Layer 6 of a small transformer language model trained on English Wikipedia (13 layers, counted from 0, width 128). Numbers have three digits each and are written without spaces.
In attention head 1, each number of a token's query or key is one row of weights dot the token's vector x plus its bias. A token spreads its attention over itself and the tokens before it by the softmax of 0.177 times query dot key.
The model reads these tokens: " National" "s" " registration" " dead" "line" "." "\n" "\n" "==" " Qual" "ifying" " Ev" "ents" " ==" "\n" "List" " of" " M" "ove" " United" " San" "ction" "ed" " Competition" "," " an" " N" "GB" " or" " High" " School" " Athletic"

Query weights of the head. A number n stands for (n - 500) times 0.00081.
q0 (bias -0.110): 483486437532594482535635580337513425428477378455445405458394603522585680459417451420382525294316547351563405349723393603520328397640541473565396532546598356446292550597541640706580416544537706560487532326592449399503551762411635285570304727510446433594453481473518727669524543416583371643579615564398547572419510439339326342870561463424237656670521649525442339545599614516589447382409
q1 (bias 0.133): 600470433315374662546545513503512599538448343528661559450441598484485635443387574576400489481530483394312694576549560553334503503491500350452444638506350476421353478489539512443483436597634527429409623581545686352581612698359518441578488570528539465588671379487519507525479474415411359412373418447469693622463638596665551372519584468684469394533470439242619537712627429345506522624264
q2 (bias -0.111): 431480620631567434425405590404670414473618452454613523476485342535583360710630557450510366561527693392644580340447218385567273357559587541514529283389384409670506459610677536357446570439598445611449315364516353415576470635456618446419453535579690393360489640496631489503606500465554643547425711701500614548525480497561405315541451538565613696442669533638588396367517538374453609351346
q3 (bias -0.044): 429528516634412443514487500479321351643409423548505633469560473424500462561627664410492462468503495436589535400303565582400699605786470511660519411581413413455382564505547508416359483506568573468616420368539561450434476394597282567348354598487518433506611503566402574544583535467456620471444532560523487568418385470374323392535510500385399599562452440583386489561694355395395708481492
q4 (bias -0.111): 493637189414522441538528484516504507761426593611413695562641406516620353394372376354619500447252582363486745719698757728530681648539475392395742658569635367366486435379425515504606381359596301409500411441562569404503555542531600519330626343606405343601433417496465443460660601630548564600541658585451524496340607370608269335401555539553688492377419418309547299413568512410646374357685
q5 (bias 0.152): 687639516572427554330551265564379529509278348462564470506478601241300680343606452670424666451469490521383455468346597330566696560243617450661474607594332632749625398420388362483472635523301618681517550628594590585415677494743527496467482441516450638543375453606425470448337298444359559430452390539427413461417463512404563759479456464534441532642577581564540640527486312599525372632484
q6 (bias -0.117): 500520596512468593385596670493389444581525472519380641399549575546575727568490466417461524293533385439361476662410671480715326620719474561538548561307519470463558541332633578444372354403541467327490497454618445562486423410589593473401442618607609628564480466529368663512429557497479550507421765427507476164525474454471515701633414545321416799466254491354326272431714489650415455526646
q7 (bias 0.046): 411388417549407509461466391583481528455444448444475562638764543447513507539462675570368335435370554568563369511603314480326565734597724355573407487490465513371644503410509353500518540458430563571532700513513571586451521506421649675515653334366375433242523626231462627326283496407549765459510503363412603648379625549352522424572595309737564531500484527430542500288486556235538598496544
q8 (bias 0.294): 689467556370380609556335631344603477303363440596693566592362471261334376208487642651464595381681405445351504226155373391378456400364625488478412416432524652450396517560436358266572550697445516390552435753386508749407775546730095611751402508184333493400461531551439378392500520348432609406340500453534376290542356504428669626419370564459483551560512614652604719539601636591496674749554
q9 (bias -0.155): 344340467638415604461504215576460378652435413418432439256734573537493571575588453485545340614441364626551403645604429490456414461543089626344745531469509595486644425486462613458599523147482211535389568549678452520520447289611695460254457375644595611611572454491134542424683344652384496634649678396601549512557591349452450749484436640466655689425417609436468664454304528677524490431489
q10 (bias -0.115): 546436586483379528561520327403473648523656690677563583321424653415525853623642326452538653588566224592773278527471413616573549314547304681339423267680513454394528585442431599614464511500472489507455511330585556545460563534507267589389474421437497503385686583261508586601609540497569431604486593704584431355684422302458597593622606607378696677409465586575353570584474466662559580325426
q11 (bias 0.135): 563639398445449608407481333663401375446390441404463349669599506525546628346306513567600479609500487473525449539697569485424668506349520548671506608592445708515706500530445523497429495384407500381587611507378610655362577494490540631611548305485589482681352404622552558440493418364357335514407248395584488493317540541484454634486506714639284247421378289566589704431473390627672369640519
q12 (bias 0.047): 634503620497350402660541563440542396515481654535575533357575571489319577497801606490340461669783419296522503421656615406446654644392530572440350404279385413615493427451626344413317551526355647583614311267450598392602481604677527590399389581497466349376500531444390504384589442412587486521708318468524552305368620589474619390424559487611572337486334509617356604477466579594399467404557
q13 (bias 0.045): 664752562210450381508425415544611430404304399431412626667653670521465305494547500615393552656506428487488362544660685591673623692311437261605311418566336484707406570556533592600491549418416523407717638391410465403472533433540730383571450494458491588582445467626483596541335376566613585319374611548507450507452339506613440430540482519457451437475388565473397569413609438489527407485594
q14 (bias -0.061): 759606411538338446497455399353448426713529443471589655453541548661611678567746403477374616553306658518402663494583530437738707675523413387289716531255339442525420528593728527449532490520608537433490318453595600283615582481549445443421461530648569455437328532314550530478530513570459327620595294617559422394385622416417309262486576546526528359622253579414431529562546475492355534473500
q15 (bias 0.110): 403490624452561494396412710361550628405454485516617301600387497556555406284387574587374584464280530582483447318226131552500466448408449571412622521547656521468439449585455524521732479534480424507256642783407316540506477444597311363528493668407426435307616610644471424427613535547574458449570435494443350678591472580639565705601397281427472697636517635544596646430525623674284415567392
q16 (bias 0.110): 377634658410482595231615537469629444439465309535587480369531510416361430375228747540547414473572579373386580434289410474589526531398723304727402485354342730701493604581322463273331375515489678358533551352374420582497396496527418593738354601393572727471404590679429455612299546391387666423370523379352541465573678595518643532746417399405485312732415627382556625422469361405434550598574
q17 (bias 0.095): 652622532452562484531287239267342466489402554463500492508560425457470563413487677523408462553584341550427528474337554417590732509439620366590491643541637542622675566506508374418520551604450500550690554509424613712408511434390439415611569403534635446476427503296432647611348417663494420412470414420441595418560552527630514795481534512614345365642491508381411691376322565489544511486494
q18 (bias 0.147): 673514549517574627429419528678493636245260349692679609510345402376330489468545511573570616567586437452428507448026548475393436372664755549565387353403457475436588504523563507630416450683469648533588674632371641571341587486631272725567496462400324551518528561319534452503270616387463690470399477516507408263517360564525510685478433319464430500525436730599539632469678400445377610496626
q19 (bias 0.085): 549535340595520699318628624530601371392537342395404303582556346561552251240551550551548563536319371591372418607440516568508390615317369366589582550410679847408565668484274490419620511449612532435383746580538400551339353391577511500403620585565481497524500431657340508442407618658312561434482493463367439581447388296678592569409415435352496551461605490292547484527258740619507509556593
q20 (bias 0.204): 559448279442550435541631609515429566500346400428417638756435481540598323300377444461435484272392365470345538606567561727445432558374511356682453684587652739397647393470294609460633393669578522421389519832537457535408764424431330340767645671486500487622336438414414306497525418396534436469415320471263433580400423646525548480584432358508403470340540276419624448554534732539393464722556
q21 (bias 0.082): 546586431513604446467340496208490564342480466473483481401513516419482407539537805662364535309667886415483365428313374346325605493395693444650312384316529557460427537607356631450711576549476575643632619606447497522426437393400475426677430569252454437469570600524504484442518513413467674419411478384307503801413290651566620609452530455433249500585631447568644597472584611234604567537624
q22 (bias -0.082): 467605649649631572430479612652500364452690521429491374628411471461652414383322580551561573483295614605531487467447464439417410405357361612521369510483543536421471551592319591382558510372392431490337514409467311541409494481411507548439510608445600616532635613412243666491610492567521537425605719474580386616441660324474500418547646475286757690693630473528459479394574447810704305448565
q23 (bias 0.007): 367475361623643453308534516730493392513660545406406414713453365458574295380504398535472407378513327633294463648370686538455500333286331591402608796533640672260451612451362507511759505503452493415399642553657458578509480503403489448500618337563444490584316473376405547454511527671375682433568582516562467675419425333577537680496334510591599581351795513254539450481408672450623384533679
q24 (bias 0.196): 609598446477476543572549504493480639614220639507684516559330509432566584337522657605391453482394422486346593420163531441536665546453686459659421436587401594428462558560658247549568430705399574302688654688256383452451562688507267569680377670364432531452509487504411381605445548394468432522479434432471359387520405565432543550427650429345471511521319536733394434585803249655515443648497
q25 (bias 0.083): 464428478655421445342439338579459574553528299528610279342473606521436476368534477554545625453602405534363477448474576443437522521398445583294567643369438679546579490438347642458630510334506516510293719691432586783571412343541461442500520667455301555545427494533355339396539532662289530432529415480500404446475549612484573778520360320525577625542348473424555589537278615595337338560614
q26 (bias 0.026): 640594576452553452598474430525424529544494509214585484520486364536449538551380389272565633597606456613552312451399507612549432548549426518510577284463840473356317459536525368485478412556567430372580411479449639475550410494299269487597603336517310487476646644300612297723500632414492540406455551617435553607437412433444593414578483488470552444487479559490528446663519361659519511497460
q27 (bias -0.024): 423392485563476706422601348842482616483468503523457434514540425576542513461506322500560495418466634554538647632512683441518359641646310524397434553592471635463440608405590470521554378329349417525476404427509551426527334590487571350454484527605551590434558394188321439338485485521392369500454510611582601407575647354683563554322417536456641462458354554238655494601449566511455511419436
q28 (bias 0.034): 430547558696497447608500754521397399442335476484594449391509529395431360569468561555363551465562361604628620373365578347642461650449753614669248309607282437787598656518420483500568464673536426362441700566367467451337491478674416729518555607500441574569529238455599345506470404448657537570420615497541463479365299571539578533355503464504527548620563599715317531430538371535444533500371
q29 (bias 0.097): 383464445510376453412493539496490463642507478553483395484589385469538630405240710373528462306611503471510337479417433494313437454372385392635604591332475624563597374429484504340559467507682415518507586539489563500408364383386521345576489438464759635576281556794263375468483451559385540448418552221377546696260528603438653616713550421587312478415528346298625500299679834367703615512577
q30 (bias 0.002): 464487481620660511483467639442516454553454645415558411578431279486554513510473408494604532433565522497407665514366496605367500485537471424371573451560729545344541141453357551490569520554569345374380382478539462476550404570433324285566667569554455549532331485623596482647618568503512382581516419563559494958230571443607473429540494356711249453401600509278671436514480548568587459504408
q31 (bias -0.044): 439600524490427616367500574624493276500270485423593583308576666550500411595534529552573452507572531540405758626514512569414545606456451705586458645430315568573521485468578370305609478469452443291549414429634490582633411152744557515383482466434539702493546507401218332335500535556395536433308700371449409303497592563653633473397553500327739632661249651417413677432720443604393612565577

Key weights of the head. A number n stands for (n - 500) times 0.0013.
k0 (bias -0.056): 414416591580625434489598715552529585424476496538504521490502462581587473417525566396498515283480566416440452442370540475471357610508468515581490450522614558448548516418504491496514441674413446496517444545496466552478536553536360560586433542436528515506430608476443535434521548364514539598343531555461528585468431441410600521540598508395561520557549573455569442453595475467467550708445
k1 (bias 0.262): 508490381502606517447478403452494461396544480469492489574627594545475443494491361488573521442648546593442432544530507550457414492423436471421529494485470519556474530530554587483409720343510377515594441483427512485471578341465466454537485403589519465592513449512515284561475412657481451252603452546641504426498510553645484527504483484539558502484531471480507520496334563427346504426468
k2 (bias -0.418): 361561550349407548647569407536504606522551398545555575436433563460543536489412507481422523346402385453539580485509543538517536494564628384589466531538569524435466378575478556539510288578531537491500450504474462477494472630399443583560466496412460504434541494507518607494485616437512559784552486523513466527476442496342476316455484458459434500518550592397402370494674458588682502488451
k3 (bias -0.211): 457527483440481588515518588580421460493459526551529542505378479433511528371451466444580439430453393500515538386449528538607544447432603487518462466478516533473460478484509419461588360639419488480492486575564395498534475542484551443412387521522493497471450535461436526459391563428584532674523537541448475526434477503397465568502493679608488504468388570403616356454602462604514586625572
k4 (bias -0.124): 326516528662472541595586593580474540407375458464506458585450408587465516385656527448511564477383349512558400543574478620528528519519520572556548461514489545427554488504535571558577289563448580392474519527502528498560463552472469428514576679368521597583456408610410613421548722528496532871458500425368490535483487530526523539567394502436384403500440506488447439453521514464488534660572
k5 (bias 0.309): 600411421500528445391380454444466398488515514421461384502529451541550544548562457412515518680594564587462426605547427490444364496385476589463478579400453454562412626532530380595475669386498317484604500482434597412519512438587553417473573419590492441563563486517495332512480371582465480174445408484685478518556597459569432572459525419556529493477438547568483550560530599546415468359471
k6 (bias -0.215): 479510562467443537604646633491486555436425572650502552519496438507567350459452494542453394487523450449552606361487489551533496525601512539579498502558534558465433450451393459502560430650364581590478500405599496543513475559498433530531459574402462507504512483567408575502473655492498502772492636454390413608494500540427642529541575590507487577486475473456568434552549442435455642645492
k7 (bias 0.386): 554384657437463491468483526494437444467525398440472450532424472550553467538414467427607634502641589461582478522472588474495488403477419572475461541446462520533617537531487577518572610311533438461533510466482449402535491359556436527413457399404465518477498517717487419576459453455520518309418431463586573396526598572592517537537439566507535473447407483517559582549447553514556556523494
k8 (bias 0.127): 693438463493597492356420372523580460496591498458511466485567565410498468495475466456519521616524546490568461516466503412459477473387427556390477546456424474567574634604550439550403842444578307507528507521578519463483487415562593438534539426663449513553426584468558293493470213572625524020519483523663624542598493511579476518456524408529621586403562526510540565523387546422394468481516
k9 (bias -0.207): 309532560423411533615597477490403597563507397483511562387427470525468534518526481538509451491508344488520535444549419569589583588563620540565466521550522456350518486483441493417558177563329695647437464461502545565564421500462606510465407547400489514502551427541422685395491711520521472906553594524347409558491548579498541528462506438467411476584438381541457440508517480521598502476537
k10 (bias -0.245): 366543582527474511558562552535451444517445474604465513504429449511563414537541630536538336559432434458455500479442475540538502562643534468472532483561597479508560415463519435436540258602450623661442405525486442552541425515474444590575489596458434586379560427516417593478524661406447536876405620476313417545494447495422490556408561546493494500505435494487586452486525474462509506547486
k11 (bias 0.281): 634379491650544401399451435388574434463569605477457401525521514554475443493602365408456533573584661613546405596613452382560493547342462527395500553373427491496453585483527444525494747333594445580513569509466476486537530476561509469391554542629515438547520602500541327475478432660521537202477509508577469412626541514600464490481502357434595418477493492550571538522397617476455504516515
k12 (bias -0.194): 521477359441386549470402572587468523582525580458544586592510569429500519543425427599646450528394512466587437523446566556526492513578482446474562475475588488439554526605511476469470340416490516498548526400371490449489521502639455447491562389626508405544556517429515566607429549436498546808455629496351524451508498600297462498553533556459416557533377603498439564461519458512481511465440
k13 (bias -0.125): 578548463492406533464467281480579435561538500510441440414545623509531472653364590571465457649483611489500526590631488459454488465464578494511627476470552481393439441532460473540521570422443496476467518440454482397511488541583593546409441451582535396512509596465542454582504474428483470517576386435686435432439557474610451594476445474500487465429504421507340510485375406507467462323478
k14 (bias -0.152): 414572457472514520549584687629431512487535534519600507491479523557488555460389560445576493416461431439523435408510489655463430532463518462547544504542628524586528460433506346414583300576396543475570564496482518494475466619551482466444451494432485534578558475603506493543524657524494458823459500525429519572462418459434601404439439421480356416488374519491593353427563511448436511631515
k15 (bias 0.296): 608434600461585456405465468487554598476596374508516502448483478525490573480468475442567544500546556556506489482448447407517419405433423530493482460515493423625522582472530436450383788468452461515551498572467506487502513539442544595618461456615502544607429492447568329538488292466490468126521394500714595509611558482472506475461421522525477532465580542535420558610513389420564582495469
k16 (bias 0.251): 583504489443464450459402452441579443429442525451504446587530527411521443451455420498447558578570597466604522517588445313475411526407365517505534451388456491498489473630532435459566785498523322522542445453515521566425615439550504498433489498568518394383489569558518412472577276614546498071496493483666484482518491437447524595511433553423651549396601476509544585440464544482532525542457
k17 (bias 0.144): 692468444521365509397513420496469453462588471408521473457586654528522456631555406556524547602539574500502440604488545449516470530372441555432447469427429424596422504522489388448453645374580484577500473500526482479421498438642567575454502467580537482486628491509572358454502387512483430366482410486576471452485597441518511493450528506522479460437550567553463526575550582535454493328584
k18 (bias 0.278): 524516487524546460535470530425538405523492514509402456535494533434549484498556462462436498547560550594506550562502463474502454375367434500490483540449523484529567549398455389539531741436582374423527461457531438486491539389615480475528555534590453521381497419498454400566605287498496540213528516441599578523474502444540517655533616544432508669381531482517561603562427555521549537613534
k19 (bias 0.255): 518553443527370444453381294424532397460467541479418451502631440576446445483491446547519610625498589505521417463640476339482537414435476571495567507471412482496432436570458520572447668532447408439408482487568476507559606477562509413510520566498492576552487619579451316476602284631561453061476585388558534401525513463528453524473451460512556405500675541535478516544518545559607427503477
k20 (bias 0.272): 619468436602562476375359510382544543407413572425427390611575426557441500505510437460493598453542662585548379558477452395463489444402417551469504477413424459543471590502574552623462843428504315368513548543498520533482564450436507460583460440481506457587492483572536321519532375545587530081459464462594563543571553500656524545509536520533621417445557470510567584612399485404414523529511
k21 (bias 0.310): 607440603498474464418450444578524423461543427387483427595548495511548551518451446441442549549528548458533458524496489455521464425399512526532516538591420484571602402515585413547460816386518422527448500612522422387466540436504502504565521427589430518462511586493502360603417263476562517117592417516598519430504625478620527493468466538539596553449563544545443512541426599591547526402488
k22 (bias -0.115): 541557535460506556436511415474614534522504358521387522351532495518546413576568450490456498567565472452451581493523406344628546534637560420543558440613603474443484411485564498500504441520565551559490449395625564598535502609489490578518372492504397563550528604557476458559430513448494539449492447536552470538615646557512466453464419392498554525514490491586440616473632430566658516382517
k23 (bias 0.158): 468549436585475568418424364444576388575342411452410492470599496468452500612643517545469574634549420592533554550537408470439554522498531431475471454634563498456537524535596612564480585483537487452456498426593515404500395480509706416419551529472537523558573490514437402362517407562535439257590351457526529422580536511639414570582536442483470507489534453493369498602572557547580473434498
k24 (bias 0.274): 562479487523582436360434553411463425403519545498498512580521542532511498459552458394569522587577573552587447483461475410510382468398375498514553423516470484697538689452446464523477893442463373563498557507566504559545617446545564455551479370593420595598424464416553357403525336462611505197443576610609508557588534462484585632498481518518465469465532544596594590575392529447457537542543
k25 (bias 0.387): 625470529469626451415452362460540521545523469424489390483520507521508539626446423515550546559480506555432455534568478465557381366470416531454455506533491435607452537504533345462458637448510371545537452518520543442522544410529584547518582481675535400510551517613540454552578342612450405194472459426557507467586581553552428463488489412551559482478538454538507558443392447479599547443515
k26 (bias -0.235): 498526420543520534505481538583467331610579549589532541538432509476430527462453539564429518496435500421440589454508466511535629381492389516594455521652713468412453443494376436496494500518508530596474515528502482506472429542492522540495441662399565552516424555520444560360548492472437486609656496459521515614443407452518387491381474649590463546584478491470466498402504567434557473415498
k27 (bias -0.177): 406565538413456478572496612424464522569567402507456526571536527538540443550418530479538540446464328520476470479538411571404561562543540469481519536444491545462481461479417558399578378502551654554454492541556527469566529518380543512481544625404462512492503482697504552591510675674475494695486416467384396526450590522477456532617569519561618468535450495448525516454520423477609586542485
k28 (bias -0.022): 574557406439619425487472405513474410439468580595478453467535613505585718471471466524591391581514629496435539511457414433512527395610417535607587461406405498425440544498436557515410607432459454517620431603590434537504587458586557368519504373433549582384505435446511495460515434488480498381532469569457452491597542433413557509520602590587358461475468555496456520539413317463423456507486
k29 (bias 0.214): 534553527404537543405478407367457474408402388300476485467480459466521421544445420504500481615570637526583483527632458476599552500486496539498376446541535494514459535676529396551498777395490441533492467557527496520498622440472508585464502496535422496572495545618578428412564361502640434197546487584631581485550616507613461560489435516456593467513529582473468516528496489473421599452470
k30 (bias 0.024): 405534523507558439477552622475546543445506488432507512614447483523453492440541546386498516374418536600470416482470561490579533448652420471527481482612659484506469611498460520472458476600523532423562622498459529551408551507445353453531473611416527509533510500575429450443570529485507522434512383568395560482556407514502485481520443683561518590566663564475565371555579532514498457653556
k31 (bias -0.074): 555582406315364576492577403651498465492443403510432538442580484343507537605535498575474439639553361516595577558554432479558530517563544509542552516468398520350438509500392397529465527474374624675573410480553548551423451404456662449418434569516475529537584442532484605500511527537580433491540426459477435438539597582539382556566432389512441427481526484425448575435382472564479582386567

The vector x that enters this layer's attention at each token. A number n stands for (n - 500) times 0.021.
0 " National": 501483489495501514517501494507477504537479530522486525483497502507509494396493491520508486481503476504511493479520513501523495502496498504476511489495503493497502494506499500494520294496513521497493507493500494511505482516474486499480503494508527505498512496503509526484514600510493484953494514526475513481487503507472481482498508498497500486510489487523504494488500470480507484641484
1 "s": 474538472473494516526492484512527492524468478508496513502516520496497498415497497514506503506499454462509498445522498489508492530510520462525506516503499566515499499518498503487488298527487578498491467488483512501509484506509495512484507494501510448503497496489492538504498582499481493967515493478491493481466496505511481483510496491500486491525496512501484508493508507516504505615515
2 " registration": 495520484503496485496515473494486510501470531501500528476507505510492499450504511537498498485503435471513517472496499499479545542527526506491504495520480515492493500479509507509465296513481573484476470501466476507505513533484509490526489490481503493500524504496478523488522584496468490961512495487464468493502495524502488510493465491508493509499489521494485515454512507524504496635488
3 " dead": 507507507505471526504528486516442509526489496524510530500507509495467494435522505525496481489462469500499492462495493495510547468520514470500524503520513498507489506503498481506500329531503578509483468488466479507477470527477529515493485500450509488508492480497478528507502595496481479955496503484469487489490492513535492516500513523513499505502491502467488519472471515535508494627489
4 "line": 496513485492480505503506482508490497500469504509495513490494500490482518431506490534489512491484473459492522471494495489482541508508519478506530499524485570509489513482502507522491315500490598494477453486478478507509502510490520504496510493480505471506521485501478553500497593481481501966500492474491487496475495512517506508522483495504496496520487497507482492484495505513509494644518
5 ".": 512511491467499508520505488499483512498494486526494531496529507494492510454502498528493488482494478523504518403500508488493518513541509497507530493508510469500493505482506484481516313485481558512481456493494502508500477500476497499482502483487516470496492499498515528496492591488488491935522476469471505491480499510511488497526483502501503501516451504489499516492497510529488525654515
6 "\n": 497515499493493477506499481499492491506482498501499509503502506484485523439502497497485472486496482507508492371503508505490512508521516497499518523515505472505504507507497490517502316506496565508486444490501496512497487494501500491491493496490506471500514502495537541501500589502501507938499466483467498497487496507494492512496503503509489503501488506503519513503502508530493506636495
7 "\n": 499518498495495478507498483500494493505483504500497511505500505488485527437501495498486480486495486506502493369501506507491509509518515491501513521514505468505503504506498492519499319513496564505484450491496496501496491497500495492494499499484504467500514503495536538505500585497498506937503466487469496496489497507496492512493505504511487503502491505503522508503502507528494504638494
8 "==": 477492493515503495506545512493509501521492489519496504499515518502499505466505487499477510485508467502502519379503495510469515544527489452471495483542514476520502501500512505514489304518494555468496476499480501503520506500498479503504510475473531478513500503489493529497504586473477507908485461483479495497482494517502494490479478489494493499515475505541508518496484499517498526637487
9 " Qual": 476541486485513498504499502502527500520492534488485522499470503503469477425492519539511501491467462512511504451487498508495531521530503491475514527510501508504485502480504489484494333503498562508514454495483490501477534511481492527492444494468505477498491493501508536521523572473472522924482472470455485491503470521513487496487498491517499504523499494522513500495490517488530497627501
10 "ifying": 488508468490503506495530482516501497503476495495496490490502515514476529428505498519484494500473476494507502441491483514482514520521512460511504480514494530505490475530512500494496323528491587512491488495489488495512523518482479502516480506480511480495503507504478508515540593491492494933509474480439488496479487517514490502502481509507492494505501512500489505494503514498511497651503
11 " Ev": 515529500492502513523483496511541509505504531499504521496487481503486479415483505520470487488463472518553538467495507525495510505525493470494480540527486522505516499520508489448517285516479602478521475492487478515508485502504477525487491498463491460497489487487504497504495600468493509888493482502487486507470491485512506495492501494509492510493503503511523503469486522510518478621496
12 "ents": 480540470481480495511512514508505503503468492494502515497492507514484513426489513522493524487480468475494516461498487509486514508526490473522488487522503555499502501510514491500473333532483558483498490487497481491499498504505487517506505510492508470497497510500495519499516619493481502913532487499460475486474503509517513483495473501500488492513490504500481513476495520512496496660513
13 " ==": 478503487509505498504545516505491506504485490505515520513514507495489509459499484522469484472496462529496495399512500488462525548550497450496498468539530478524508500486512489494505302514476566473506476500482477512530512494513487492498492481492544469508485486480507516499511586481475511870494470496490495496487490503511500493483479494494494495516460514523509519494497517499491526638500
14 "\n": 496519496498498475505507494507495493498486503503498506510498509492477528429500492498495489486492485505500495366506502508501507510529508496505505514511504457506502499497502492512502338512492562507492455493500492494498491502496499491498497502475501462497504497496536528499500580497506505897505470483463508504488500504497499506503500495504497504502484503491525496512504509530498501651499
15 "List": 470532509473482487521536509482513519509466496512504527502498504496478470427500519508507543472517455474517529447492516525473502496517486469510497521504498506495500498488498520515446313529489589510475503489489486513495481526475485520502482494443493501497496505491504510490509552484482516890483472504451488495511491502499492485514500506511513509530508519509502474526478488533534480628495
16 " of": 484542487506497494530499484514488508503494493499527520492499506473477534444496499478493497475492496506484501403497504502509547524493493493522494526539484500520494494524508494514489349521503544494497483491491516507499527516472485486506497498455501499496497509500459530513475587470477493910509466503462499499472504511478494494487517495512501497504494487495492499497499502517504496664487
17 " M": 478529484501486471515520501512524500505506505510486497508488477479488514407489481528503468488509483539496510431489507509493481517517507485512522584508482548505498501512491482473480343523473555517527497501489477478509506525504484489494498503470499479491511486500502524504480559438492496900501486465466500494511503509494497484516525515509498500513480506513520501477499498508494503636488
18 "ove": 475523494473495518495486488520470510497481487489500506504496501510492513403503489495490497498491490485482517459498490525480512529533513478508492483515510575512499491521507501527500338523490565491497502498487493502509505532497491493507499504482485455498496481490501504512509590510502493884496490497401506511499488499509505507492482514506504505495488473497498498488499494501495483656540
19 " United": 474514471492488487489480494501482512518482517494502517496482475524508500427506510534496513472472491511495493449499488522516521517541509495494470521525514515516510507490502508476495313506477534511501493500506487481514513499495504500497489482443518477519494477499496533515505550473476493890491480460477515505492486492507512490505522476501494485519493481524510514492503514487511496667524
20 " San": 486536476507512511509492507509493475493503506475491512493499488481483484418475518518492460469499491519477477466500500535494545489524514502504494544499517525508508503447462501474516348542504549505523496500490505519503521528524504498490485509462493500499487468504486525532516565462504485891488471486454506487503495498507489468465509493501497490538479470518522517512496502496506500648502
21 "ction": 489528491483503520512512486521499508494475493500501529490487503488459497412493519510497493486497458482477504456500495515495505521526501489507506486508496551492491476487513521531497355528522569496486497501475496510492498521489495498518485478445491472496507502508491521503516569494468491873489478522426489503492491529520489493515473513509503507496486482484497507499501519499504494662515
22 "ed": 497515498494497506506507488523497524489479466490493499495509497502479519412522520495524489482479475504496510431497492515514515504521504467523504495509525566496490485516506482497523357548520573515488478501491498505487503514486496499492488506472505492498502501505470500506497566485465479882507485488439486504469491511508479494492497486512499484520499510499496489487506512514516499660514
23 " Competition": 459519475486504520505496515495528487500469498521488514504483487498480504421508500506489509487500445478522511445511503532484503526530507506482501501491487530483494491482511520487474332527494562503506483498475476504510518495482497492509488509446500482491527487504497525512524561506489486860493474501456487504522476517515497506505492515509497489523494496500494514481502512474509510665514
24 ",": 470511490497497500507500499503497503492492500502494491491501488486495527438491506507505512496499491515509503373512500502515516535540507489507501521488515502498505500489489492492507374509490556504495496495468522495500494521501494502492537508456489491479487492503473528503484577488463495866519484476464521498487498508482503499520519495490489492512474511470498514507497513532497504673507
25 " an": 487518503513516516509495508512509518523501505505511463496515493519460489425509497504496475488457495520492497408499513505505518513528501481502507509536514519487501495473484502488506367513479613494509516496506499517493503521502512516509473504434496490493501500495473519496491555444482497869506479487447509499498501500487469498477510510505499487489476504478491508506503472539516508655510
26 " N": 481524499500503475513492508513506501489506503501481492509524491488502492408473502525490464476492480518505501441490500519497481528538519481505508584516500558483510494473489484470507352538488568522527500502482479501519515516520493495499473491483471492501507488507499512497495573466513485847503485467459500501488498492480490477489529488510503492520482516504529513463499497517503495644479
27 "GB": 466512508492509501492512518489486543489509531516483499495478486521518513406507495499511491478484484486501514457503480518488509548544511462506479520499513527542500501484503503454458338532508600504476500494473486499499501502476517510504492491439542474507491477496512524479485566505497485841496484483510505511491493516463510514502496492500492493489472496484511514477502505490487503647500
28 " or": 492513491498493518512504504502498498499494518490521497496533526524465505429502511511499488470494510510478463406490503462496519530514501465526499536511497510498495493486470496474507400534487598478488504495498491500490495505489498494509509492450485501491493506500456512522497623470458518860509500492482478494471514511518499494498527505527509497495467501482497491500496514514499506661503
29 " High": 492500495517508510478540494494518478518485527494494495499488491490495487416518491532503459485477490494501488455504488519491528504521506477487465511511525535476498500487514478482509358503470561518511494496480498507511494519481496509528479503421499490514507489499487546555490606482487495818487484485441491490483485533513509497494524499485506494498495475489517508487476528502513494661509
30 " School": 483508489523504500499521491490524486488485505516512522508477487494472502428486503546500469480492471481486492469509498512496531500529503494494499511500486542455497499489524488491487392503479536497504483495468464512491516507480500489504528527422478482511510495496486538532495616484511497847487490515444493496502491534518516499516484504499500484516491472489503496490488500504507516671520
31 " Athletic": 465508464496504496488519494493509489507480504518499511499468471515479519415503477551502498507485454500514484462510505524490507551548510499495509502494503533485503498480498500471496377534491535499505499498503489491501530513504493487499474497447523471503492471506480549505490561479501509852480494487466477505493496519541520507521492502493500487516501477507501511458507512462497509665520

Token 14 "\n".
Which token does it look at most, and with what share of its attention? 13 " ==", with about 20%

Token 5 ".".
To which token does it give the most attention? 0 " National"

Token 7 "\n".
Which two tokens does it look at most, in order? 0 " National", 7 "\n"

Token 31 " Athletic".
To which token does it give the most attention? 31 " Athletic"

Token 6 "\n".
Which two tokens does it look at most, in order? 0 " National", 6 "\n"

Token 9 " Qual".
Which two tokens does it look at most, in order? 8 "==", 0 " National"

Token 13 " ==".
To which token does it give the most attention? 13 " =="

Token 8 "==".
To which token does it give the most attention? 0 " National"

Token 23 " Competition".
To which token does it give the most attention? 23 " Competition"

Token 10 "ifying".
Which token does it look at most, and with what share of its attention? 8 "==", with about 20%

Token 24 ",".
To which token does it give the most attention? 24 ","

Token 25 " an".
To which token does it give the most attention? 24 ","

Token 27 "GB".
To which token does it give the most attention? 27 "GB"